Layer 4 of a small transformer language model trained on English Wikipedia (13 layers, counted from 0, width 64).
Take only the direct path to the model's output, skipping the later layers: a vector added to the residual stream pushes a token's score in proportion to its dot product with that token's output vector.

Output vectors of the tokens that the questions are about. A number n stands for (n - 500) times 0.0059.
"at ": 564 607 414 487 460 599 428 384 372 460 773 278 444 545 309 583 647 389 497 526 488 395 626 492 553 550 532 521 444 372 571 632 557 547 509 466 466 391 567 662 468 527 507 503 594 683 444 442 583 473 593 529 596 626 400 506 450 507 516 366 456 488 463 488
"Awards": 354 449 598 352 479 504 582 523 397 667 736 759 664 688 556 517 283 176 213 428 461 465 654 393 527 257 460 467 633 468 490 527 628 547 434 720 421 410 567 240 539 481 568 496 644 543 631 568 289 717 422 625 295 688 468 568 234 634 559 618 611 419 401 518
"ever ": 590 747 500 617 565 460 280 592 624 771 468 552 497 484 536 544 503 287 407 509 601 400 406 316 609 442 500 463 425 509 599 482 562 396 417 633 362 243 626 558 549 297 648 602 424 492 303 578 624 497 433 398 423 538 427 715 464 487 531 520 500 312 449 498
"review": 319 614 542 382 592 472 339 458 648 674 451 497 775 628 530 480 240 576 236 582 436 453 489 304 558 489 460 387 563 496 384 612 611 432 476 700 435 264 450 333 535 386 397 492 523 573 492 500 467 622 497 395 308 427 608 548 322 533 659 564 542 256 217 490
". ": 500 464 365 599 392 470 537 393 403 518 369 382 356 522 375 518 443 379 492 577 527 348 490 486 483 536 523 269 367 421 699 486 476 351 424 497 557 609 565 619 455 390 417 484 472 429 460 522 551 435 576 568 491 368 397 425 538 520 446 541 588 609 585 518
"works ": 389 578 513 381 772 486 395 540 422 634 445 534 649 651 565 396 485 406 500 515 510 532 480 263 397 474 477 335 449 592 545 549 446 494 494 451 457 376 663 476 479 246 312 491 491 531 487 489 400 467 417 625 450 469 604 379 470 426 690 492 540 315 317 514
"====": 567 599 427 353 505 394 473 631 423 508 478 537 450 795 599 548 601 478 362 424 494 504 472 165 379 283 317 481 352 469 450 244 431 288 354 612 523 653 401 287 681 566 370 402 607 541 583 490 388 483 473 490 487 572 525 421 322 767 539 607 718 394 513 494
"Civil ": 514 522 546 214 673 437 837 767 595 629 619 585 708 588 680 333 417 513 408 368 494 592 557 420 497 428 534 353 579 588 500 511 643 615 396 659 455 406 509 264 530 513 403 681 629 621 423 504 589 587 429 500 273 569 489 531 506 681 588 548 553 576 494 508
"|---|---|": 511 459 696 446 804 437 263 807 881 551 608 640 782 467 863 159 351 540 369 345 648 488 489 309 691 723 240 534 400 414 367 735 467 534 671 651 380 356 348 233 548 551 311 888 857 587 488 582 471 745 359 297 171 526 726 743 316 716 400 524 851 379 253 497
"Preceded ": 338 479 450 370 732 406 549 524 459 960 727 524 703 578 807 419 500 427 181 430 197 468 446 527 581 347 394 393 516 554 451 594 500 670 343 580 358 334 403 300 799 476 458 482 541 429 438 573 389 736 425 492 248 647 510 529 382 320 578 545 749 378 528 510
"her ": 521 774 424 596 513 449 717 247 593 414 687 557 550 684 510 362 231 345 409 510 417 519 456 311 527 752 761 406 412 600 590 589 300 588 614 510 506 375 628 630 492 461 484 485 771 466 461 515 588 530 494 440 217 575 415 434 521 440 671 491 503 322 388 494
"and ": 696 326 451 427 313 574 221 448 283 425 552 479 451 492 455 618 484 599 741 550 624 362 528 405 579 510 526 434 469 411 451 592 671 497 371 379 338 395 549 526 421 599 554 442 638 616 464 452 590 437 634 631 399 611 429 410 553 513 449 449 419 628 349 471
"again ": 527 522 558 611 608 467 441 578 706 668 728 467 441 617 505 412 517 316 228 621 428 368 537 374 536 534 365 314 526 668 356 545 629 614 541 520 464 349 664 592 541 304 594 435 672 675 492 522 650 689 503 398 430 553 497 584 370 514 463 425 477 391 237 506
"fund": 633 557 443 314 701 444 500 474 567 724 360 459 597 746 517 312 490 528 402 504 500 451 427 338 474 525 438 496 549 498 410 464 659 584 399 530 475 378 646 470 486 416 424 628 611 507 497 492 495 564 414 500 330 479 488 475 398 464 589 560 473 386 512 498
"found ": 360 565 508 682 735 480 497 490 522 464 707 610 638 585 635 360 482 597 382 621 457 318 462 255 670 354 352 508 494 572 434 661 565 694 372 500 468 442 558 591 563 460 438 564 588 688 571 531 475 514 447 597 401 377 464 500 400 512 622 632 473 393 480 499
"our ": 492 595 444 508 616 508 482 500 520 405 440 505 462 474 336 581 372 616 497 550 495 451 490 337 503 697 465 539 570 354 362 768 613 689 515 513 472 474 456 513 545 410 500 554 619 369 404 548 478 396 484 260 337 490 449 392 495 475 671 500 542 425 612 487
"test": 382 642 483 428 606 447 366 385 585 682 340 435 551 692 402 446 561 523 469 584 542 511 354 378 378 392 432 383 515 554 537 393 495 643 446 510 489 320 633 487 577 576 502 436 523 583 444 510 354 613 520 476 437 406 525 726 516 628 587 558 505 454 572 496
"story ": 270 623 522 624 588 453 480 632 550 676 387 380 648 611 960 396 553 406 517 324 509 421 435 448 520 441 580 329 524 552 303 554 496 515 349 531 534 265 619 531 606 425 432 437 451 632 457 509 522 608 395 738 226 570 626 457 437 546 688 556 541 319 336 503
"his ": 542 714 382 653 630 514 609 228 636 396 632 527 675 686 608 442 364 448 320 583 460 678 503 298 279 722 521 554 391 712 677 254 424 582 580 469 353 329 612 581 531 428 591 369 561 459 290 504 497 460 506 375 462 735 555 532 552 463 694 519 441 469 400 498
"well ": 430 531 519 603 624 238 497 500 534 463 678 470 603 786 374 296 694 552 493 455 482 418 602 304 762 664 542 591 595 624 509 419 589 522 311 479 565 393 858 577 461 565 525 574 519 380 269 558 271 503 392 513 319 708 473 403 424 588 432 522 439 519 447 517
"its ": 644 642 659 434 683 534 671 426 601 304 496 494 458 747 251 461 458 496 471 555 384 534 434 337 439 728 586 606 310 528 714 532 615 631 500 370 414 399 561 558 456 324 540 520 459 421 335 472 512 551 446 337 376 718 344 482 494 521 590 395 462 475 551 505
"films ": 185 708 642 417 579 419 479 525 412 621 550 483 649 720 663 450 318 175 423 388 526 524 386 173 396 511 587 353 653 637 617 601 669 631 321 562 425 376 523 331 512 387 409 512 638 597 512 512 467 610 457 517 394 504 572 602 487 674 603 451 547 216 327 501
"school ": 625 796 401 329 601 518 401 474 660 856 566 442 638 528 915 397 431 379 405 322 430 691 522 400 435 511 436 656 460 593 539 425 562 635 521 429 423 349 629 489 509 507 402 637 695 570 436 520 340 571 421 631 290 577 453 449 467 600 972 523 459 337 304 498
"years": 433 650 507 174 655 471 518 385 670 605 528 319 801 614 778 490 534 331 374 391 500 464 486 342 546 441 430 337 662 624 571 632 565 406 319 544 554 492 627 437 547 286 384 433 500 480 458 520 286 517 593 382 321 633 529 712 400 642 886 503 493 566 412 494
"atic ": 633 704 529 500 582 481 800 548 465 394 544 512 664 504 473 518 516 412 516 343 420 437 554 418 730 435 449 315 422 468 342 557 579 646 482 417 511 544 504 481 665 461 342 692 660 546 413 547 596 506 497 403 516 589 454 384 343 603 512 388 626 443 448 534
"politic": 543 586 472 345 582 494 590 489 645 714 653 585 653 681 581 353 556 420 568 480 500 493 383 274 503 494 500 403 494 609 393 346 702 633 430 586 442 295 574 401 525 405 440 572 639 628 524 520 531 619 546 253 340 588 565 603 513 471 625 620 533 326 430 496
"an ": 607 486 467 536 479 508 601 445 435 255 605 416 469 552 308 473 497 410 525 542 587 397 541 419 438 729 618 621 358 367 547 609 546 565 433 402 649 345 604 554 518 492 580 551 512 460 336 460 381 399 474 354 653 698 403 446 568 332 400 507 437 472 452 505
"through ": 625 460 361 529 611 492 361 436 490 494 483 515 384 699 629 438 570 533 524 500 477 449 388 339 621 489 508 450 557 571 329 468 691 550 503 508 446 278 554 591 504 396 633 463 609 533 422 510 591 463 576 548 494 601 494 354 385 570 630 366 482 335 387 493
"est": 551 592 594 430 639 671 502 567 600 675 476 360 512 491 507 676 591 404 532 503 472 474 474 391 609 566 432 384 514 526 584 597 400 495 534 495 548 490 596 593 403 471 507 492 479 384 519 510 586 582 461 411 544 488 500 309 540 246 586 647 550 567 551 498
"ways ": 480 666 558 394 500 508 489 624 500 596 311 511 574 593 577 317 509 367 602 423 479 390 349 221 605 602 520 518 548 650 376 587 539 488 354 419 486 401 626 415 472 421 396 531 544 371 307 542 616 497 498 338 310 521 619 350 409 485 568 461 594 403 616 501

Output weights of attention head 1. The head adds the sum of these rows, row i times number i of z. A number n stands for (n - 500) times 0.0017.
o0: 490 612 443 604 482 567 384 365 581 370 286 436 594 476 454 582 609 431 433 520 662 345 647 570 322 533 515 596 534 324 528 561 419 483 609 600 657 365 493 593 315 574 478 456 388 536 414 493 598 478 496 732 499 622 546 641 510 332 528 351 522 432 382 673
o1: 555 383 498 524 581 486 616 590 644 476 488 488 406 519 554 487 589 492 493 437 324 542 410 460 539 532 471 356 479 777 440 477 447 572 452 379 576 567 552 607 489 427 399 777 498 485 504 505 445 421 497 424 439 330 427 420 627 585 341 600 435 519 537 352
o2: 608 390 447 559 420 554 367 505 518 353 235 562 461 514 778 477 450 631 641 542 423 545 484 594 503 451 309 585 390 550 415 392 427 383 624 341 519 423 379 563 443 515 557 508 503 524 449 491 560 397 381 546 418 468 420 499 395 503 547 532 722 421 325 603
o3: 566 652 639 554 596 403 543 439 468 413 573 568 591 348 660 649 347 454 455 529 424 538 543 752 375 488 305 710 599 613 447 502 476 435 432 366 405 537 595 456 450 650 619 545 386 602 613 691 645 617 628 555 526 504 419 565 327 315 412 816 343 446 617 162
o4: 449 554 552 462 510 758 436 349 656 622 537 533 517 505 260 565 402 476 562 462 553 589 533 557 332 611 569 570 558 423 508 422 454 452 421 707 391 615 444 502 596 518 490 514 440 472 403 524 294 616 615 479 691 516 412 575 647 505 561 426 339 584 472 593
o5: 569 477 492 593 492 444 563 259 484 380 469 423 567 385 580 541 641 411 577 523 494 594 501 497 390 378 415 448 446 450 517 502 427 493 368 469 532 568 404 489 323 489 500 382 456 456 391 306 312 379 681 773 563 613 438 503 498 452 405 515 638 439 349 391
o6: 553 621 628 500 738 632 530 667 556 373 819 406 474 442 685 508 593 581 297 600 473 380 528 401 544 524 499 436 488 561 532 588 296 645 383 763 490 389 658 213 422 564 492 182 339 419 547 609 643 367 536 449 193 628 509 331 413 442 643 508 569 482 649 343
o7: 566 489 374 539 459 409 510 414 347 500 397 536 624 520 477 559 575 411 665 578 466 396 555 395 553 541 453 391 363 349 547 450 578 420 481 342 567 315 528 668 441 374 740 512 689 496 441 359 491 554 673 671 455 378 395 571 473 577 344 475 357 521 512 542
o8: 610 427 525 510 506 453 594 580 590 473 485 562 544 466 594 334 524 666 312 370 495 562 406 525 499 453 402 591 613 539 554 548 367 379 568 561 440 483 490 464 506 629 522 537 484 615 559 582 467 489 402 385 487 512 564 562 407 481 640 573 655 453 515 690
o9: 512 699 559 636 365 473 430 503 486 505 525 492 505 552 536 600 401 525 597 521 601 521 641 571 533 450 530 639 506 320 447 456 652 523 522 538 473 463 555 463 556 580 611 460 506 361 386 544 523 440 633 615 498 495 538 450 645 514 482 532 577 522 462 518
o10: 609 442 452 508 508 423 511 615 547 556 360 513 603 632 420 790 698 332 415 459 535 341 608 237 675 406 423 621 581 518 517 561 495 605 761 548 705 454 692 687 447 511 581 678 558 544 549 426 598 409 443 515 367 578 323 383 472 629 449 441 571 631 541 350
o11: 498 394 477 524 373 430 500 637 439 469 528 557 644 504 684 564 583 784 402 558 450 525 347 352 512 325 409 309 523 445 621 593 428 486 349 414 504 465 626 480 554 403 590 440 591 541 591 488 400 332 553 508 417 358 575 587 505 552 550 602 798 426 627 587
o12: 439 515 712 469 501 524 523 464 708 504 538 612 391 608 402 376 482 543 451 361 489 472 559 534 632 570 414 594 540 480 440 458 401 412 468 720 397 522 492 571 554 429 355 565 549 427 658 777 507 425 461 409 522 493 430 544 403 404 557 487 386 451 405 572
o13: 636 440 418 570 475 406 546 525 530 495 410 580 563 567 555 533 634 647 527 378 544 514 512 549 555 442 373 403 556 360 559 629 470 448 541 550 525 523 397 644 535 405 587 587 534 497 708 588 431 374 500 616 486 463 547 586 471 526 461 488 577 453 419 497
o14: 396 584 472 410 450 361 485 247 358 597 473 508 510 607 323 417 582 565 348 310 535 602 322 527 428 425 668 814 626 325 604 412 539 546 449 627 514 531 531 437 438 616 608 274 545 611 380 469 324 642 556 460 678 467 457 570 551 522 475 533 638 515 416 420
o15: 430 535 712 481 429 613 375 482 629 520 293 440 371 504 449 788 555 552 589 600 426 432 717 590 324 591 488 421 708 471 365 551 572 539 453 572 393 397 521 468 452 431 524 220 330 511 362 680 687 432 531 532 447 180 403 567 586 505 514 671 336 538 481 277
o16: 539 499 461 492 411 460 523 466 345 640 436 604 501 534 537 532 326 632 665 552 536 453 365 535 509 486 463 715 432 548 506 418 646 483 518 338 675 523 419 453 605 477 399 587 546 472 479 483 440 583 467 559 502 480 594 351 561 586 436 473 611 306 337 614
o17: 449 423 614 434 418 398 507 463 642 364 414 337 607 561 662 461 558 582 533 422 552 526 476 634 491 446 590 614 588 318 601 498 568 525 431 595 575 465 478 583 411 362 553 524 519 565 529 689 539 542 542 574 652 452 482 571 483 400 409 740 415 580 378 188
o18: 481 685 499 312 506 632 658 361 739 431 453 361 586 477 203 362 568 238 364 488 517 415 455 553 583 421 552 746 547 244 609 631 495 590 232 833 495 406 712 347 533 484 321 502 632 506 345 523 641 572 509 413 508 570 409 656 530 428 471 574 378 574 591 463
o19: 538 610 614 553 506 451 507 490 671 369 593 370 356 350 524 470 465 346 444 418 536 732 555 862 561 429 481 609 483 610 500 477 396 512 487 724 413 683 493 604 503 627 491 622 384 407 499 632 594 320 367 616 478 585 615 659 505 370 451 628 570 495 409 549
o20: 499 556 338 379 465 580 372 384 427 573 454 425 485 406 284 658 473 337 423 435 466 650 501 479 475 449 536 700 573 486 470 429 461 402 472 494 444 792 354 512 462 532 628 517 376 660 567 284 279 455 533 396 576 531 439 631 469 496 636 404 591 626 504 465
o21: 588 432 512 440 501 418 596 561 543 403 317 533 339 397 566 536 600 326 583 656 411 513 542 587 590 408 374 151 567 587 301 619 460 258 275 437 492 612 527 688 549 456 362 592 497 423 559 393 527 198 635 578 467 616 544 534 421 461 443 517 558 393 511 472
o22: 629 583 308 468 665 613 444 411 386 656 643 531 460 587 590 469 490 480 519 545 511 584 489 398 425 510 532 474 414 534 558 390 332 309 271 562 413 349 464 427 582 500 582 491 423 521 578 517 212 468 661 532 369 490 505 363 584 444 580 456 406 496 455 379
o23: 447 518 626 489 626 445 635 520 566 520 527 643 329 458 615 414 450 502 782 429 573 430 415 988 457 582 487 478 564 670 428 516 515 517 554 480 487 463 637 666 540 590 588 590 524 471 357 706 675 348 588 541 494 464 520 644 421 668 472 516 447 722 434 435
o24: 610 696 441 477 614 549 438 538 556 508 583 439 556 459 627 464 448 840 584 419 480 525 542 526 281 382 532 580 674 472 408 406 544 446 471 300 591 598 424 365 411 505 452 571 358 566 475 633 517 499 684 422 642 345 691 508 373 533 774 416 549 486 589 578
o25: 489 578 525 432 488 477 453 505 495 532 423 575 544 466 359 505 480 718 332 460 364 386 454 426 523 482 429 467 607 467 447 446 510 479 398 474 574 526 617 515 559 552 449 499 505 497 559 516 613 511 633 450 515 267 546 568 444 491 539 492 521 280 691 669
o26: 630 421 647 637 338 593 520 668 427 599 511 497 701 310 664 469 408 608 261 448 469 543 484 707 516 685 422 802 581 651 519 366 554 406 673 478 371 477 472 376 626 802 532 554 435 541 444 516 323 545 628 481 502 352 549 453 648 505 467 496 614 528 450 940
o27: 501 546 333 428 439 449 560 545 613 478 374 412 572 436 400 414 484 384 343 485 483 517 510 429 683 410 546 603 378 425 489 474 459 497 324 590 679 429 471 634 612 417 453 514 573 481 598 474 503 633 451 536 440 494 500 508 550 455 425 547 486 425 462 650
o28: 478 379 563 354 614 535 547 425 554 571 450 508 520 537 572 447 480 503 443 555 417 323 469 320 471 484 441 538 496 585 493 504 431 561 480 466 473 377 573 409 504 475 425 444 487 642 481 525 624 586 458 387 449 528 299 449 416 481 533 633 380 535 647 247
o29: 589 608 408 610 452 572 291 391 550 434 581 650 579 506 549 607 359 579 526 492 489 525 589 307 489 493 367 508 487 297 439 372 379 485 532 502 575 298 556 549 491 566 696 463 536 340 498 498 477 617 485 550 467 528 363 486 505 487 534 450 531 430 453 566
o30: 711 645 304 557 520 655 440 702 472 481 492 552 647 546 464 695 558 316 529 608 515 434 594 517 624 628 480 540 538 354 536 519 448 358 513 661 611 230 668 590 554 482 769 605 581 434 548 546 430 535 577 512 239 477 449 464 608 607 422 323 403 612 395 709
o31: 610 486 381 428 605 499 555 636 700 617 501 470 593 529 426 553 628 472 339 384 418 680 571 356 559 246 498 493 557 591 421 421 468 505 407 557 470 542 462 477 645 647 331 519 550 452 493 532 399 594 674 428 639 486 407 292 348 607 644 548 624 492 563 442

Each question shows a token from some text and the vector z that the head gathered there. A number n stands for (n - 500) times 0.0007.

"In ": 579 469 458 428 387 414 635 591 501 459 622 539 463 482 445 529 471 458 510 427 515 459 521 236 439 586 462 615 504 570 689 405
Which of these tokens does it push up most? "ever "

"(": 547 485 458 440 400 461 684 599 503 533 775 611 532 503 448 552 363 449 494 387 599 597 622 125 468 607 492 559 467 679 821 632
Which two tokens does it push up most, strongest first? "====", "ever "

"of ": 801 342 581 481 299 352 713 533 493 612 538 498 411 398 223 568 433 630 626 416 240 465 438 282 540 458 545 651 537 599 714 433
Which of these tokens does it push up most? "story "

"1": 574 232 416 310 490 479 548 605 325 693 684 497 183 462 607 739 539 438 488 225 579 350 354 352 364 511 429 380 458 580 591 376
Which of these tokens does it push down most? "|---|---|"

"cre": 552 598 494 441 318 461 564 663 424 451 642 441 356 554 288 361 538 392 579 358 420 466 587 300 557 505 519 668 529 434 703 587
Which two tokens does it push up most, strongest first? "atic ", "ways "

"- ": 533 371 409 299 470 356 619 500 377 583 663 479 341 430 476 607 511 330 535 289 555 451 482 352 440 568 438 447 537 530 597 438
Which of these tokens does it push down most? "|---|---|"

"00": 479 135 370 382 411 538 641 673 350 670 580 570 162 497 695 636 494 440 505 259 565 352 339 400 321 524 409 380 418 617 598 351
Which two tokens does it push up most, strongest first? "and ", "at "

", ": 604 232 476 461 404 437 564 650 477 423 365 389 387 469 488 430 475 366 643 332 482 485 517 258 374 581 562 697 520 527 677 508
Which of these tokens does it push down most? "Civil "

"a ": 502 509 465 449 340 379 620 586 505 449 629 521 406 472 490 454 493 430 643 365 459 459 541 378 476 563 499 562 606 462 667 487
Which of these tokens does it push up most? "ways "

"D": 527 677 562 220 394 536 227 890 326 288 625 553 370 529 319 310 503 470 650 216 472 530 626 280 422 426 239 649 604 330 556 506
Which of these tokens does it push up most? ". "

"Tri": 682 347 487 306 414 473 512 570 455 477 650 406 425 514 381 447 550 382 617 378 469 444 469 180 306 440 458 624 550 507 605 408
Which of these tokens does it push down most? "Civil "

"Architec": 495 441 497 602 567 336 485 578 523 485 578 496 346 435 361 320 460 327 483 422 681 356 582 232 505 502 596 578 543 757 787 483
Which of these tokens does it push down most? "story "

"\n\n": 679 317 529 230 473 472 480 601 389 546 727 442 248 431 515 670 555 446 447 177 554 362 434 167 418 475 379 421 565 559 564 362
Which of these tokens does it push up most? "and "

"y": 572 496 502 408 340 397 584 625 454 450 588 467 394 491 351 397 528 358 589 342 408 468 556 294 500 551 486 637 563 493 659 519
Which of these tokens does it push up most? "ways "

"found ": 567 403 396 401 466 434 631 480 503 451 526 482 409 452 505 403 484 437 601 369 561 425 600 228 441 510 501 591 557 495 602 438
Which of these tokens does it push up most? "Awards"

"con": 612 583 514 414 302 455 554 668 429 469 626 413 358 554 284 391 542 400 585 352 386 459 575 262 585 526 533 698 498 449 721 611
Which of these tokens does it push up most? "atic "

"ley": 509 534 560 512 351 403 544 784 528 339 608 615 456 539 423 538 555 452 407 216 360 464 565 203 458 722 409 598 672 605 656 410
Which of these tokens does it push up most? "found "

"He ": 654 362 572 343 398 391 498 695 456 467 574 469 389 465 514 489 510 424 638 252 466 341 485 234 452 602 521 647 586 528 634 510
Which of these tokens does it push up most? "review"

"s": 592 352 427 417 437 430 602 568 477 495 523 489 389 477 493 470 468 478 601 349 564 418 544 304 493 491 500 582 518 473 652 399
Which two tokens does it push up most, strongest first? "at ", "an "

"pres": 538 472 449 460 402 382 626 612 523 471 617 567 516 511 424 542 463 454 476 384 486 447 544 172 467 630 472 617 516 643 709 433
Which two tokens does it push up most, strongest first? "review", "ever "

"and ": 564 426 457 412 365 350 572 576 541 504 652 475 452 525 565 479 506 555 709 272 397 377 479 413 549 556 548 568 649 453 641 505
Which of these tokens does it push up most? "fund"

"edy ": 652 484 451 425 355 427 644 606 478 426 624 509 434 471 416 498 421 507 571 407 392 451 530 283 427 529 409 597 583 513 639 380
Which of these tokens does it push down most? "school "

"social ": 615 463 464 435 376 401 631 568 514 490 598 526 472 477 388 510 458 457 557 455 475 489 510 206 446 579 510 650 484 563 700 446
Which of these tokens does it push up most? "ever "

"light ": 510 502 467 434 348 386 608 603 439 439 588 496 369 457 374 399 514 360 583 357 435 499 585 326 457 539 458 608 593 480 646 491
Which two tokens does it push up most, strongest first? "ways ", "her "

"A": 502 409 381 343 452 362 627 562 435 460 567 550 396 439 536 524 476 429 553 252 477 371 530 307 433 598 397 523 603 504 535 444
Which of these tokens does it push up most? "films "

"), ": 470 464 284 478 488 290 556 544 502 354 484 420 481 561 474 422 413 508 583 303 468 383 624 289 447 525 442 629 599 387 612 497
Which of these tokens does it push down most? "and "

"for ": 544 473 387 401 384 421 706 495 425 520 593 423 368 422 424 512 446 449 566 515 503 468 513 427 464 447 471 561 469 431 665 437
Which of these tokens does it push down most? "===="

"il": 578 492 430 478 447 461 676 592 477 497 766 581 496 487 473 580 365 456 477 363 601 502 569 216 504 625 437 501 489 681 763 569
Which of these tokens does it push up most? "ever "

"als": 695 374 430 353 404 446 614 540 493 430 582 457 426 476 468 456 453 448 644 435 471 459 502 297 373 492 412 614 553 465 607 369
Which of these tokens does it push down most? "school "

"Mar": 706 421 438 444 482 313 535 611 485 521 595 560 468 471 576 519 672 299 507 152 309 344 651 360 607 877 612 541 630 572 571 584
Which of these tokens does it push up most? "review"

"Gri": 603 383 403 385 475 444 580 589 397 505 624 472 351 465 508 587 475 419 593 329 541 454 478 369 430 562 399 505 532 527 637 406
Which of these tokens does it push up most? "at "

"he ": 631 385 561 367 298 511 595 638 444 468 642 434 368 481 344 471 487 343 539 395 533 529 508 274 440 436 386 595 543 517 602 426
Which of these tokens does it push down most? "Civil "

"at ": 621 488 476 409 359 430 668 576 525 405 582 499 444 475 398 478 403 468 576 433 377 418 519 283 357 465 479 585 596 514 639 348
Which two tokens does it push up most, strongest first? "her ", "again "

"This ": 510 567 476 499 324 367 575 604 431 459 648 482 366 499 324 385 550 413 571 347 388 456 587 324 534 537 501 614 606 469 657 549
Which of these tokens does it push up most? "ways "

"] ": 476 542 365 357 378 330 597 478 563 426 706 466 444 483 565 335 498 510 691 323 371 355 561 450 472 512 562 548 736 394 553 514
Which of these tokens does it push up most? "Civil "

"On": 544 460 453 468 409 368 624 640 525 465 625 591 543 511 427 560 447 446 476 346 467 448 554 133 453 668 464 614 530 678 730 449
Which two tokens does it push up most, strongest first? "review", "ever "

"act": 558 452 364 341 459 358 639 520 427 471 639 507 427 450 482 460 469 494 626 345 486 354 481 308 492 536 407 569 538 498 627 443
Which of these tokens does it push up most? "its "

"7": 532 216 406 324 451 482 569 630 353 683 639 546 191 478 646 709 512 444 494 216 539 345 331 372 350 531 412 368 452 605 565 372
Which two tokens does it push up most, strongest first? "and ", "at "

"-": 310 275 432 534 397 392 594 593 475 601 649 526 272 584 513 420 498 329 584 462 606 517 460 489 322 501 626 521 480 618 760 613
Which of these tokens does it push down most? "works "

"dec": 544 462 483 406 393 325 541 566 543 494 668 532 519 542 535 507 518 497 710 325 461 449 483 362 509 612 515 578 629 468 629 490
Which of these tokens does it push down most? "his "